Layer 9 of a small transformer language model trained on English Wikipedia (12 layers, counted from 0, width 128).
A neuron's activation on a vector x is GELU(weights . x), where the dot is the dot product.

Input weights of the MLP neurons that the questions are about. A number n stands for n times 0.0016.
n4: 46 -95 51 66 -232 28 7 -107 -119 130 -170 17 -50 -48 34 -122 82 -63 -125 79 141 -117 85 -113 45 -226 -105 -54 32 -137 -160 52 86 -120 -13 175 -81 -47 -10 82 -10 47 100 30 23 201 -45 54 -127 -108 54 -98 45 -193 -27 104 7 167 -40 130 78 14 66 -31 34 -24 -24 -77 21 -115 300 -77 78 -63 -218 205 -65 107 -60 132 34 117 55 -24 -178 81 126 -30 -190 -244 67 -54 -93 52 -114 -95 -185 27 60 -41 -3 41 45 156 47 -20 77 -106 -89 -77 -125 183 182 -270 191 -167 182 24 -20 -112 244 118 119 176 56 74 135 -7
n24: 13 25 241 -10 -92 -10 -30 97 -215 -258 -144 115 -123 65 -68 56 -124 119 -44 56 -54 41 -16 28 31 -21 133 -165 42 -58 47 -28 -236 127 133 0 -132 -181 65 17 -171 43 107 -168 50 -44 -55 112 0 -80 -60 71 -72 115 222 24 -90 105 -141 -82 -180 193 111 -171 -17 -130 17 37 -62 230 27 57 -132 -126 20 -102 172 -34 7 32 -34 -44 -89 -142 -72 -190 -223 -30 -309 124 107 134 -86 -55 -10 -32 7 -98 150 -24 -219 -82 7 101 233 -120 -119 0 -155 -38 -42 -90 134 89 50 -56 20 180 78 81 96 -109 20 -137 69 7 -36 -75
n49: 135 -233 -115 145 12 -3 190 -31 3 212 70 261 -76 13 -17 16 23 -153 49 -150 85 117 -121 80 78 123 -228 29 -44 27 -42 27 -23 116 10 46 -141 104 -139 -33 268 -26 -37 114 45 -93 -120 115 3 3 -15 -305 20 -99 -46 222 -91 -43 59 86 -122 -59 -55 -37 106 172 -7 0 218 -108 236 -65 -231 116 -154 -10 77 -39 52 69 0 208 37 7 -123 46 145 -39 -22 -110 140 3 0 117 -100 55 -153 -7 58 -123 80 37 14 73 -131 -113 -22 133 -90 74 124 100 137 13 -62 -61 46 -155 99 -3 97 -80 -119 158 141 46 -107 -50
n76: 4 -19 -4 15 -158 -160 78 -50 68 76 -24 -212 17 -128 68 54 163 -77 0 -29 267 -106 -4 114 85 140 54 -197 73 0 -77 188 -161 66 -40 -78 0 -125 91 8 -185 -66 -164 193 4 169 -57 15 7 -223 81 86 167 26 -175 -218 210 -49 70 42 49 -56 77 -115 218 38 166 11 168 -183 -71 233 206 26 -44 409 -53 -163 74 0 -112 -11 230 -82 -114 -79 -129 -52 7 -159 4 7 68 220 202 80 -67 146 18 -61 329 -185 -135 118 187 -72 -78 -242 -23 -127 -111 -49 72 0 -59 65 52 -130 -34 -60 -34 -15 -169 0 -29 -30 110 268
n94: 207 -30 -85 89 -112 130 226 122 9 -47 -67 -43 0 -128 97 -31 -156 39 0 -107 -23 -50 199 168 -78 75 -96 -245 -48 -21 -20 33 83 54 -31 101 -87 6 -88 23 -79 89 -109 -141 31 -198 91 47 -43 48 35 -87 -144 -26 40 -24 -127 -96 281 -8 20 3 -76 -39 -3 -67 -128 -37 -124 133 118 -163 32 -82 57 57 -218 -23 -60 14 14 -23 62 15 -79 -168 171 6 31 85 103 92 -18 -112 15 -170 46 78 63 56 29 -89 60 -72 -5 9 -11 -41 85 -71 110 127 -12 -76 -54 -104 -66 -65 154 -17 -79 17 -76 -14 -201 60 73 172
n98: 23 -59 57 165 6 -85 144 176 -101 0 -56 77 -44 -77 64 -46 -27 -31 -90 -3 27 -61 -10 208 -249 140 -125 -136 97 -187 132 -24 -59 24 128 7 107 -10 156 -105 -10 126 -126 0 -105 -131 7 17 116 169 -47 -50 -48 40 47 -3 3 -101 -99 -63 -124 84 128 162 152 179 38 83 -229 207 114 90 67 177 118 -94 20 -209 103 -32 -214 109 230 -23 -156 71 -56 167 62 289 -50 47 109 -112 -24 -34 219 17 128 -116 258 128 -10 113 103 54 -10 -129 -17 -45 -86 20 -129 -135 63 -34 90 0 -23 7 -126 94 -121 216 -111 43 127 51
n116: -54 75 -150 67 36 4 100 -46 31 106 179 -96 -6 73 -160 93 146 -75 131 -60 -89 -84 263 -80 7 -247 -71 -277 103 175 24 -7 -24 -57 -34 151 -65 115 -59 -159 -63 24 11 24 3 45 -80 342 -139 134 10 -93 -101 -52 86 67 155 73 -208 -109 45 -55 170 -18 142 -76 -57 17 -182 -113 14 -20 24 -17 81 -190 80 126 51 -190 -144 99 -45 83 -307 -17 -233 58 90 -52 -34 109 -178 87 -133 -193 75 -59 -128 108 24 -29 42 -96 -42 250 -154 -21 21 -7 -49 -10 178 -35 41 170 -85 211 45 7 87 -107 -86 66 -74 72 -130 38
n168: 237 -34 137 138 -224 -7 69 137 -86 54 33 -52 -24 -92 -46 -3 -156 -51 -36 -16 19 166 -254 -90 24 126 -85 -104 68 309 87 -151 100 -228 67 -147 -307 -113 69 -119 -29 -77 63 68 39 26 -106 -99 -28 -40 74 -46 100 -56 -169 -120 -13 36 -139 31 0 272 18 -141 59 -33 -34 -139 -77 261 52 -42 -102 109 -121 147 -7 74 -13 -158 -75 36 142 -26 143 79 100 10 -101 156 -191 -97 -100 146 50 -107 -45 72 64 106 53 -89 -34 94 82 -79 -12 -80 23 27 -7 13 -23 235 -146 30 26 -137 -98 0 40 -86 -59 -104 -57 68 -34 -33
n175: -115 -50 75 149 -101 -74 -141 -63 -21 -53 -99 -17 -87 52 31 74 168 -86 -186 -74 -171 130 10 -39 36 -68 -36 -192 14 -116 3 -131 -176 -385 -61 103 -159 24 -227 35 -23 -85 -4 -79 -95 -17 42 121 39 21 10 72 -46 -41 55 11 -49 111 72 81 -14 -59 32 21 -139 -83 -50 82 53 100 117 188 -28 -71 -101 4 -7 82 -134 171 62 181 3 111 -101 -83 -170 31 -261 235 -3 -92 -46 -102 91 -222 92 117 37 154 21 -306 -50 -27 77 -118 -190 91 182 82 56 -102 14 -154 -113 -348 -117 -46 -128 48 49 -67 132 -67 51 65 -141 -188
n217: -272 -93 3 46 -90 -85 41 119 158 108 -59 -111 -18 -10 -90 28 -29 155 134 25 -60 29 133 68 26 116 20 -79 -3 -152 -63 -160 66 -136 113 13 83 151 0 -196 28 249 -3 35 335 83 75 -48 24 -239 -45 105 75 102 -67 -91 -68 -67 -218 87 26 -109 110 -20 161 13 -99 9 111 10 134 76 -16 -134 47 -180 -19 41 44 103 -105 -110 -42 -42 -259 99 -3 -16 -90 -3 -63 19 -6 68 -16 36 0 176 -242 -32 -161 75 56 18 92 -10 103 16 120 56 104 19 91 3 -82 43 76 85 192 202 -84 217 -10 -37 -112 -98 -107 61
n297: -135 -105 -90 85 20 -85 -282 32 6 -33 -111 -12 -20 -161 -34 -9 -12 -76 -298 -131 -82 -3 36 200 82 42 29 -21 48 97 54 -69 112 -192 214 70 -150 30 19 105 -75 85 31 -101 -78 49 37 -93 20 -54 121 -89 -50 206 95 16 -50 157 -64 -55 -31 132 -92 117 28 -93 9 30 -91 89 77 -97 -15 111 159 -186 -81 -27 -70 32 -55 -39 3 -58 -31 25 -39 -67 -125 50 43 158 25 44 -9 57 91 46 3 -137 -183 152 -145 -15 91 43 85 -215 -37 -117 0 -166 9 75 298 88 -89 -139 22 -95 19 -69 74 130 -150 -150 16 -143
n400: 95 80 77 -25 -479 -21 93 -50 -216 16 64 32 53 130 262 8 -103 -33 -158 75 -16 25 267 -16 -58 -51 -46 -104 -117 -70 -32 178 191 21 147 137 -194 0 -12 41 -188 76 -21 80 -44 -28 -66 -61 4 133 357 178 29 0 201 78 268 -97 -16 -38 -32 138 68 -208 228 -102 -254 92 -54 57 8 104 134 -44 324 80 -29 -124 -217 46 205 12 16 69 107 -89 -103 113 0 70 36 4 -57 -136 -29 -177 132 -235 163 62 -41 162 125 54 -79 -118 -131 -160 -25 21 182 91 127 69 -208 -145 -108 -195 174 4 115 -94 37 58 142 -217 -242 257
n416: 92 13 63 -13 -27 -219 9 15 117 -164 -55 75 138 41 -130 -86 109 150 -25 6 -16 41 -116 112 120 102 -199 66 -94 -93 28 -65 121 20 118 -9 129 190 -44 -22 15 -56 -147 209 102 67 102 -35 153 -81 -80 145 -128 -57 -288 -61 -145 -209 90 71 -120 63 26 -120 -54 95 -45 -37 -106 -72 72 -65 25 -52 52 145 -90 12 -144 66 -75 37 127 142 102 -76 152 -163 101 32 65 112 109 -16 135 26 3 -161 -87 -48 3 41 49 0 -56 124 126 48 -185 16 154 173 -6 197 47 100 -19 171 -47 177 -147 -101 -92 -164 89 -84 99 -44
n433: 147 71 6 -57 21 123 -7 87 -89 126 -172 88 21 46 -119 54 -99 13 -108 -76 84 -73 -123 -248 -54 -122 -20 -13 -91 86 80 -3 -128 37 -90 78 -42 77 89 -56 -16 110 -73 -146 93 181 93 62 -92 164 156 39 -116 -114 0 47 -300 -177 29 61 138 -190 24 101 59 30 -114 -32 160 -81 276 32 52 -10 -185 88 50 65 -42 115 124 113 -10 111 -60 46 64 311 139 40 -6 61 93 176 -40 12 -45 -42 48 -26 -185 -73 -77 107 -15 -184 90 136 -23 -168 203 -76 136 195 48 215 68 23 189 13 -96 -127 101 22 -60 -13 -17 53
n445: -59 129 77 10 -133 -79 84 -74 -190 65 -100 30 103 68 -58 33 41 -24 101 -59 -70 38 -29 106 278 39 157 -60 42 -61 69 -121 102 -168 175 -94 -61 -30 -27 136 -55 -116 -127 -204 -69 240 -41 -74 -50 155 -19 67 0 -3 -174 96 254 -14 113 -41 -95 -13 -22 -80 -47 -37 62 36 175 -101 -64 97 263 13 -151 35 -113 -27 -330 22 -7 166 -68 -34 -68 -118 116 -84 33 102 -180 53 51 -147 -55 -242 10 195 -86 -10 -65 -60 -159 -94 59 -207 19 109 177 -21 -141 -48 -38 119 -136 -86 170 165 205 104 65 42 -54 159 -20 -57 -74 132
n460: 189 19 114 101 140 137 200 201 33 -21 105 -109 3 -99 136 184 -118 105 -113 -46 -18 -52 -92 -126 128 38 79 -155 19 48 -154 19 -325 129 -50 -105 40 147 -77 51 314 147 -44 40 -136 -26 -122 62 -14 -41 126 4 129 106 -4 -134 37 11 -119 37 197 0 54 -4 77 146 120 -72 7 15 36 108 -33 -82 53 -76 133 43 58 90 -62 115 125 62 -284 -26 4 -18 -109 140 428 -22 -74 -22 -33 -51 105 -18 107 151 -77 -160 -142 -21 -64 44 -3 -255 277 -11 149 -237 -100 169 65 79 -199 -11 40 -95 -85 81 0 95 -128 -202 118 187
n477: 41 22 -80 136 40 31 -126 158 15 -38 -120 -45 120 -45 36 -88 -122 155 -99 -47 21 -232 -38 -79 -205 -81 -6 -137 47 15 6 -194 -124 19 -24 27 -27 -68 -43 -182 29 -134 -40 21 106 -33 12 -145 17 86 28 9 162 -166 -174 -37 120 -85 -36 -73 -12 136 -129 71 -264 18 84 41 52 162 126 -36 12 26 21 -28 -116 42 87 -183 -81 -48 94 69 21 -160 -139 114 -9 37 33 131 61 110 -64 48 -98 18 59 73 55 -169 22 -14 -31 33 -91 104 -146 -108 123 3 162 -61 24 15 152 68 -90 157 37 -18 175 -101 -3 -188 -3 -282
n483: 168 -7 154 -150 -254 -101 130 103 70 -233 -29 -73 -106 3 6 281 -58 39 76 -3 3 23 -133 -45 -216 -33 36 -123 43 -168 3 -7 -293 40 -103 -66 29 -31 77 -115 -65 50 3 -126 -128 16 129 140 0 -26 -27 38 -3 67 142 26 32 -22 -47 -3 -112 146 45 -187 179 38 -29 100 -32 124 105 126 -76 -31 -9 288 81 120 -35 48 6 201 -103 -150 71 -108 50 -60 -89 35 69 16 174 -61 -13 89 44 -67 103 -110 61 -119 3 104 192 -115 -106 26 -110 -75 110 29 142 -90 9 -23 -104 -59 181 61 174 49 -3 -3 53 -92 103 -106
n493: 54 176 91 -60 -35 101 -37 7 -211 28 37 -15 137 207 -74 -11 -93 175 73 118 106 283 321 0 129 -65 -15 36 -34 -104 -115 98 -51 -23 -58 -55 29 -36 204 -81 -14 29 135 -179 -94 -103 -191 -162 127 75 155 44 4 37 186 11 176 59 167 306 207 -4 3 0 111 -177 -87 -54 -15 -103 37 76 -151 68 -82 180 -4 -44 55 136 -110 -7 156 206 19 -41 -130 -146 -189 -101 0 -157 -4 -97 139 -165 -113 -15 54 -19 -33 -161 -110 145 -85 230 -209 -317 -156 272 49 34 190 -52 -145 26 -84 -53 22 114 145 -68 7 -67 133 -4 -104 30

Each question shows a token from some text and the vector x that enters the MLP there. A number n stands for n times 0.013.

"\n": 65 35 -10 187 182 111 -88 -16 -95 -170 151 -115 -235 33 89 -111 31 56 -38 4 81 -2 12 -190 3 -13 -17 -89 96 -37 55 -57 67 65 -146 41 155 -70 56 -38 -137 72 257 -120 14 23 47 -48 68 -93 86 16 28 -90 174 -100 54 32 95 -229 129 188 -46 47 -27 -28 -15 232 25 8 77 -47 71 -127 76 -71 2 61 98 140 101 -53 9 -136 -14 111 -6 -24 71 -8 -196 -36 -130 -193 -59 34 -71 -72 108 29 -97 51 69 45 49 -74 -85 -39 -127 51 -9 36 -3 -13 -92 0 -12 -18 -46 108 116 -194 28 12 93 -42 -132 -23
The most active neuron and its activation: n24, at about 5.1

"2": -36 -102 -136 76 132 41 22 -78 94 -109 198 75 -134 -56 57 -87 -111 88 88 86 53 -94 -52 -42 182 -100 -114 -52 -14 -105 -60 135 40 68 -171 -34 -36 -197 9 -58 42 127 -130 -27 1 -2 18 26 -4 -36 -270 -36 -105 -50 20 -184 84 71 -8 -46 208 185 -125 -15 -163 104 -83 95 -24 -30 -88 -39 -69 -7 -145 -36 163 56 138 84 90 -14 -16 26 1 205 140 -46 161 -90 -175 98 1 -203 113 88 -90 7 73 -34 19 271 4 -4 42 -110 194 -48 24 -12 14 69 -26 4 1 -43 -69 197 -21 49 61 -30 -47 3 37 -21 -77 -39
Which neuron lights up most? n49

" Roll": 95 49 -72 16 224 88 16 -1 82 20 -57 -136 -191 -70 73 50 116 175 -25 -88 247 5 -15 -17 1 -62 -47 58 27 -134 271 -49 58 42 -164 -58 8 53 -94 31 -156 -34 86 -87 -37 11 34 -1 -22 -5 -208 213 -54 -22 95 178 -43 26 -43 -252 230 166 -148 193 -98 -122 -76 114 -99 107 -65 -154 23 -14 4 -23 21 85 -128 174 75 -59 -97 11 22 5 148 -134 -13 -23 -69 51 -104 -6 14 68 53 36 27 5 57 104 -24 1 -100 -140 87 8 1 -5 -2 92 42 -14 -36 10 44 -51 -39 -56 -105 32 -38 -16 56 -13 -134 -60
Which neuron lights up most? n94

" this": -13 -44 -89 13 191 49 150 -53 69 16 -7 1 -73 -74 97 -118 -43 2 105 49 -4 -77 7 37 61 -91 55 -45 120 131 -39 -64 155 105 -179 -37 72 -75 31 21 -64 26 -27 37 80 -44 -38 113 316 -58 -112 -38 13 -25 68 -44 -60 24 -112 15 186 93 -11 34 -108 -55 -120 270 -21 -14 -73 -2 -24 -128 -19 54 152 58 -24 69 35 -104 20 95 -37 126 -21 -84 69 -31 -420 -22 -84 -150 28 85 153 -112 -38 -42 -24 29 40 9 70 -26 134 73 -47 -17 38 36 31 4 27 0 -124 65 -117 -60 -77 -68 -135 161 -57 1 -120 9
The most active neuron and its activation: n116, at about 2.5

" and": -34 -19 -253 65 -8 -11 -15 -82 18 -55 20 -17 29 -49 -12 -2 68 -9 26 -104 91 -17 -30 15 50 3 39 38 -104 -133 91 -46 -2 -36 -201 46 -67 21 -43 77 48 -131 -64 -31 52 -54 34 -42 182 15 -3 79 11 95 -79 -101 -156 94 98 -53 323 174 -31 209 10 -86 -119 197 -87 82 -197 3 53 -101 96 50 48 48 -32 186 -61 -73 41 -50 -29 91 117 18 -98 48 -287 80 77 -35 -10 -6 -1 -10 138 -12 64 -38 81 -73 -77 12 94 -5 0 -37 -54 88 46 -70 -25 107 -24 -4 -106 -25 -108 -13 55 41 75 -24 -117 16
Which two neurons fire most, strongest first? n175, n297

"mo": 103 46 -37 -185 68 29 15 -97 143 -54 381 -228 -91 -38 11 -13 -15 51 35 -29 70 -41 -117 27 -39 73 98 63 75 -34 -20 43 -196 -134 -122 57 161 3 -54 253 -99 106 -81 13 -135 -70 -66 28 77 -99 -146 47 82 99 20 -3 11 39 75 -192 86 178 62 12 -15 -68 26 102 3 -15 -124 -35 -3 16 -75 -39 18 102 11 179 105 -166 -17 -59 -110 -7 111 138 124 -190 -108 158 -41 -83 16 221 80 -111 111 -30 20 132 -134 -98 -75 48 90 25 29 -93 -6 38 -25 -11 -101 14 34 40 16 -41 -94 34 -93 -83 -99 201 -118 81
Which neuron lights up most? n76

"t": -56 52 -236 57 155 32 -46 -50 145 32 96 -106 -140 20 128 64 65 156 138 -128 292 -15 -67 16 -45 27 122 -85 -121 -155 283 -54 71 132 -45 35 124 -105 -119 86 -36 -98 -32 150 -115 81 117 -84 209 -104 -18 153 8 35 35 -1 -36 8 -47 -137 99 120 -66 -11 63 -146 -16 49 -110 -62 -83 -125 -25 -111 -39 82 89 -73 -41 179 -125 -33 23 15 -32 125 -28 -64 -1 -218 -47 129 55 -56 -110 16 91 -29 16 -25 136 53 -75 -19 0 5 197 -15 47 -45 4 16 -102 -123 2 182 65 25 -18 -80 -159 -46 63 -9 -43 -27 -145 -11
Which two neurons fire most, strongest first? n76, n416

" me": 95 36 -122 -33 171 27 87 -127 96 -43 47 23 -125 -83 42 -218 -66 80 6 -46 -19 3 -46 -65 -74 47 -76 92 -31 -113 81 19 96 2 -82 21 121 -146 -70 26 67 69 161 46 -37 -77 51 81 188 -114 -239 114 139 71 -37 137 7 -93 -87 -58 177 88 24 58 -198 -71 -49 166 89 27 -14 -14 -98 -155 -125 11 182 -3 54 73 124 -32 35 25 -1 89 57 -26 -29 1 -299 -45 -135 -66 -54 74 147 -71 -74 54 45 -154 72 -37 -27 -194 108 38 55 155 -75 -30 -12 13 51 -67 81 69 -89 -20 -11 -39 -11 152 51 -82 -138 169
The most active neuron and its activation: n217, at about 0.44

" ": 38 15 -149 73 120 5 -12 -3 18 -267 220 5 -287 -69 22 -61 -76 142 -111 3 -56 2 -39 92 151 50 -91 19 -41 -53 226 59 7 -3 -136 -36 -94 -125 102 -41 -78 35 58 -62 -83 51 58 -29 -10 -53 -14 24 4 -67 0 -125 18 -26 -30 -17 268 192 -38 174 -88 93 -30 47 -49 135 -95 -40 -64 5 -58 39 128 -77 38 66 -2 83 -8 12 30 61 4 105 78 -19 -127 -31 6 -108 -58 184 -70 -35 -41 46 2 127 4 -172 88 -143 198 64 146 -69 -87 88 108 -87 -28 -42 1 -17 -37 -63 -117 -40 78 -95 32 145 -134 -21
Which two neurons fire most, strongest first? n168, n98

" in": -95 28 -257 129 65 35 137 9 -47 -99 88 56 -93 -6 -26 -246 32 90 35 55 110 -28 52 -19 74 -15 -102 65 38 2 100 26 -21 -29 -212 36 63 -84 -22 105 -80 104 101 -207 29 -116 183 50 99 37 -43 127 54 33 11 -27 7 -34 -71 -26 282 178 -45 -83 21 6 -147 19 -43 113 -19 -52 -50 -21 26 -13 33 -53 -71 62 65 -15 -61 -122 14 110 21 29 94 27 -330 37 10 -113 87 6 -23 126 -87 -3 -84 -23 -35 32 8 -95 63 7 77 52 -19 100 48 -13 -154 88 -6 40 -222 24 -44 -2 -43 46 0 26 -105 45
Which three neurons fire most, strongest first? n217, n94, n493

"m": -44 -2 -140 82 189 124 20 61 70 119 150 -189 -92 -19 144 19 84 -5 82 -176 113 -11 -110 -172 53 63 130 -83 -105 -57 50 182 82 59 -148 71 155 -46 35 -63 39 42 97 110 -125 22 62 -52 -8 -66 -34 133 34 27 26 25 112 19 -30 -204 144 149 35 56 116 -141 -27 88 -24 -176 -86 -187 9 13 -166 113 -6 -38 -100 154 -50 -13 114 12 45 50 -78 -42 -92 -216 -117 73 116 -144 44 88 85 -1 -60 22 144 107 -26 45 -78 -117 -14 42 -9 -60 -139 -59 -4 -161 81 88 11 -61 -41 -12 -177 118 -74 -15 -121 50 -87 -25
Which neuron lights up most? n76

"7": 27 -11 -139 4 93 73 74 -87 118 -11 160 -64 -81 79 -31 -115 -40 72 80 -58 6 -106 9 -45 153 56 -99 53 -23 -17 -11 142 10 -28 -69 -26 65 -117 -23 -152 -136 -49 63 -27 -26 -4 59 -114 96 -153 -220 -54 -91 -27 -95 -86 -13 -72 -83 -31 210 208 -99 136 -231 26 -34 120 95 -19 -42 -57 45 6 -49 -161 188 105 -93 145 66 41 27 74 6 128 148 156 84 -39 -246 60 23 -152 21 12 19 74 -120 10 14 187 81 116 83 -114 161 -17 160 31 -48 209 -84 -45 9 -13 -178 105 -71 -52 24 -77 -99 -99 -93 -4 -37 7
Which neuron lights up most? n217

"|": -49 30 -32 35 151 55 -218 -77 0 -69 101 39 -126 -36 68 -71 77 79 27 -36 163 54 -24 29 109 70 2 14 70 -98 151 -30 82 -42 -212 -40 -15 -22 -50 -12 50 51 65 -16 -20 18 0 -32 45 11 -28 19 -32 -6 -17 2 32 -16 42 -40 309 249 -83 -66 -62 -95 -65 104 -19 -24 -18 -89 -22 10 -75 -35 -27 -69 110 156 196 -74 -107 -32 12 20 4 -32 -28 -26 -296 -15 -49 -35 -31 6 -57 -40 220 50 17 -9 207 -52 -2 -75 35 44 -86 36 -32 93 -18 10 -38 -34 30 -54 -19 58 73 -89 18 28 -45 -74 -147 -12
Which three neurons fire most, strongest first? n493, n175, n168

" the": -77 94 -180 48 90 -20 -15 0 67 80 100 -43 -4 -76 30 17 -136 65 69 -77 36 20 -175 36 44 -75 69 -79 67 -106 125 -44 -43 3 -188 61 -118 -178 36 -7 -109 -57 93 -42 -10 -105 -24 63 119 -49 -96 -36 -80 35 81 -16 6 5 34 2 296 114 -138 25 -24 -186 -3 196 -82 -31 -104 2 63 -87 22 45 48 -71 -18 -37 70 -96 -91 61 -38 160 87 -125 50 112 -254 134 -6 -78 4 146 -31 2 154 46 67 35 26 60 -64 6 70 190 -142 -43 -3 -45 -135 -54 148 108 134 127 -163 115 -18 48 45 -18 6 -76 -93 26
The most active neuron and its activation: n477, at about 2.5

"What": 30 37 -228 -4 183 74 136 -107 173 -25 -69 19 -212 -124 65 11 36 -3 18 13 45 63 -77 -69 -64 -54 -13 40 0 10 34 -104 28 -19 -80 -78 129 -41 7 26 -36 63 84 19 -39 -120 101 -75 95 -48 -97 138 -47 4 57 -3 -24 -58 -27 -90 203 137 -245 9 -130 -32 -41 205 -129 108 -11 -39 113 -147 -133 62 63 194 -58 -20 89 25 -7 50 -158 74 117 -9 -34 -25 -212 -95 -130 30 120 262 136 24 113 65 118 -5 -30 103 -123 -211 137 -44 -63 -13 0 -22 -160 3 1 -122 194 117 -126 61 63 -93 15 121 15 5 -77 -49
Which three neurons fire most, strongest first? n477, n175, n168

" five": 45 -46 -112 -6 200 61 189 -18 -4 1 152 -33 -117 -51 64 -94 -94 -49 34 -59 -32 -116 -4 20 44 2 -16 -144 87 -13 67 -56 -12 31 -162 50 -39 63 -117 13 -87 80 37 -82 -40 -108 33 -32 127 -52 -269 -16 -95 6 124 -89 80 -127 -49 -106 302 132 -136 125 -145 -7 -50 71 82 -41 -100 -16 131 -91 74 50 145 20 -27 113 83 84 -44 60 -53 9 106 -31 126 -104 -305 122 -15 -23 32 -3 -6 76 83 4 -25 -27 141 30 5 -12 145 2 -5 36 18 97 18 -20 109 8 -100 61 -85 -62 -78 11 -41 -57 3 56 -135 45
Which neuron lights up most? n94

"Youth": -163 -2 -92 34 299 55 6 -137 127 -161 124 41 -170 -136 26 -107 -122 -16 29 83 103 -184 -156 9 -65 38 118 124 127 -117 32 -2 88 13 -141 -64 5 -78 -39 -46 -61 40 -23 34 77 -46 13 31 33 -38 -107 146 -166 102 0 -53 9 46 89 -133 107 151 -182 12 -282 -38 -30 167 127 26 98 -62 -90 -172 30 -55 5 -82 -50 225 -69 -117 69 75 -17 -10 93 120 119 47 -209 188 -60 -61 -11 193 -46 -11 -3 46 92 31 51 -203 -53 98 103 48 -50 1 -28 147 40 3 -6 -129 -1 -16 28 56 134 -18 23 51 -13 27 -103 54
Which neuron lights up most? n477

" Born": -76 17 -140 -34 102 52 21 15 44 -72 -43 -1 -57 35 36 -153 -40 204 92 65 158 -21 -107 72 -84 82 14 129 69 -139 154 -34 36 106 -172 -122 154 18 -22 20 62 47 224 -37 46 96 -9 61 96 -19 116 90 -28 -24 -260 -22 45 71 -119 -78 155 194 -74 -69 -246 6 -65 105 -37 -34 -97 28 89 -206 151 13 29 54 -114 134 -7 -7 -1 68 -34 30 -113 -20 -53 68 -193 29 -82 -195 118 76 107 35 -6 -88 24 54 -25 -71 53 -220 -45 -24 86 7 -21 42 24 68 -73 -14 2 -33 -59 -92 16 -109 7 -17 -20 237 -136 -41
The most active neuron and its activation: n445, at about 1.2

"-": -14 139 -115 73 56 71 -171 -108 -24 -206 143 -26 -36 -5 47 -91 76 -56 63 -37 150 50 -125 -42 156 18 18 12 36 -161 208 -155 24 -75 -118 52 24 -4 90 117 -9 8 133 30 44 12 99 -26 129 -17 -15 -47 14 47 -157 42 -101 77 -7 -88 235 32 -164 20 -81 -8 -76 56 38 28 -78 -7 -108 24 -113 -1 144 -72 77 321 172 113 -90 -68 -45 89 19 -89 43 -21 -207 -80 46 -19 14 -21 46 81 181 39 87 39 215 16 -74 -196 -47 52 -51 -80 -69 -21 63 -57 29 -95 35 -68 -46 28 5 -216 21 58 -46 0 -103 -86
Which neuron lights up most? n175

" also": 1 -53 -112 -68 159 -11 48 -182 29 84 137 21 -44 -8 -48 7 132 -98 46 8 63 -200 -61 -71 22 33 -59 100 -14 -201 155 -54 -73 101 -142 47 40 45 -36 85 35 76 -17 88 -41 -32 58 129 101 153 -86 187 -32 72 -121 -254 -72 65 -103 -35 136 168 21 186 -106 -18 -38 266 6 -17 -58 -86 40 -194 98 -49 28 57 -67 156 -8 -81 -69 -10 5 48 -31 -69 41 -53 -267 -59 -27 14 84 -66 -17 -126 -53 40 -149 53 196 104 32 -51 24 4 45 -3 -27 127 90 -132 13 155 -48 21 -45 -81 -99 -20 2 68 18 212 -104 -9
Which neuron lights up most? n116

" for": 3 16 -154 68 57 76 38 -52 -23 -128 60 46 -18 33 10 -126 -18 107 11 31 195 -56 -28 -63 22 111 -77 81 114 -40 13 48 -57 -158 -152 28 60 -11 -40 91 -30 68 -33 -111 -24 -45 -20 -27 128 -109 21 32 -24 -41 -26 -84 18 -2 99 -1 359 123 -107 52 -61 -56 -9 263 -37 58 -87 22 -19 -141 41 40 113 -93 -153 143 128 53 -42 -28 15 -8 -6 59 48 -59 -276 -13 31 -86 7 -13 0 122 4 -65 54 -39 35 -44 45 -62 52 33 69 -9 -35 170 75 -62 -117 -21 -18 48 -88 -26 -33 -102 52 -7 -23 -73 -145 70
Which neuron lights up most? n175

"You": 28 66 -210 -21 212 51 110 -109 199 -136 11 85 -149 -127 88 -1 39 -76 30 -78 113 -23 -123 -82 -22 -36 12 152 7 -70 47 -93 105 5 -156 -92 75 -91 -13 -12 1 123 124 7 25 -94 40 21 13 -100 -127 244 -42 25 -24 -25 -24 -57 -85 -113 123 137 -149 136 -141 -75 -54 194 22 56 7 -64 28 -195 -98 36 7 55 -11 18 44 43 -44 3 -70 141 160 -118 -2 30 -142 97 -37 19 96 308 -29 -74 46 -30 96 14 56 117 -205 -187 248 70 -58 84 -2 -9 -167 6 136 -132 55 105 -44 6 69 -127 42 115 78 -96 -80 -76
Which neuron lights up most? n416

" D": 44 -177 -17 -91 312 87 20 21 135 58 141 21 -186 -181 35 -95 -117 9 -90 -47 241 46 -102 -14 20 23 -44 33 -2 -195 88 72 99 -48 -59 -95 35 18 82 -6 -42 97 -1 -106 -8 41 -31 -76 -7 24 -167 44 -59 -151 48 51 28 -33 58 -174 190 161 -57 15 -64 -25 24 90 35 94 -98 -78 -131 -85 -86 136 109 9 143 109 16 70 161 -134 -100 162 129 37 79 -68 -138 80 113 -221 -33 186 -65 -33 42 125 -79 166 45 -20 -112 -96 116 -6 -25 -18 12 37 66 35 54 36 12 -156 -138 -121 -40 4 -83 90 -23 -13 -95 5
The most active neuron and its activation: n49, at about 3.2

"1": -122 -83 -82 28 201 135 -123 -53 57 -180 37 14 -174 -48 146 9 138 69 -39 25 111 9 -73 23 144 57 14 -29 -40 -108 -20 165 152 72 -188 -31 33 -85 -59 46 7 -12 123 7 -20 33 129 -129 -97 -56 -127 -64 -80 -51 -103 -131 -23 38 -3 -27 68 258 -88 -92 -277 107 -25 -2 -10 -4 -27 4 27 34 -71 -23 21 147 91 168 11 -72 -12 -34 57 160 116 -88 115 -81 -142 -44 28 -155 78 112 -7 132 152 -23 -47 146 64 -14 -122 -17 -85 -44 114 71 -86 8 -33 -22 33 -18 -55 137 -156 -174 133 -139 -13 52 61 -11 -87 67
Which neuron lights up most? n4

"'": -37 24 -192 -43 260 240 82 23 -47 -124 25 -25 -114 -30 73 -25 128 4 112 -127 -6 -153 -173 -32 72 -29 -79 150 -94 15 161 47 -61 6 -160 -131 132 12 -21 45 -138 72 98 -215 -2 -103 28 141 161 -108 -194 110 -69 72 58 -31 68 64 -33 64 152 148 -105 94 78 -24 -70 182 -124 -6 -88 -10 49 -166 -18 21 79 26 -97 230 45 -36 -102 85 -60 12 -13 -126 31 -19 -142 145 2 -13 -44 -9 50 -38 142 70 -10 11 -32 -11 -24 -63 106 -4 150 -135 40 10 6 -9 -23 109 24 79 -161 -199 -69 -27 93 -56 36 30 -94 66
The most active neuron and its activation: n460, at about 1.9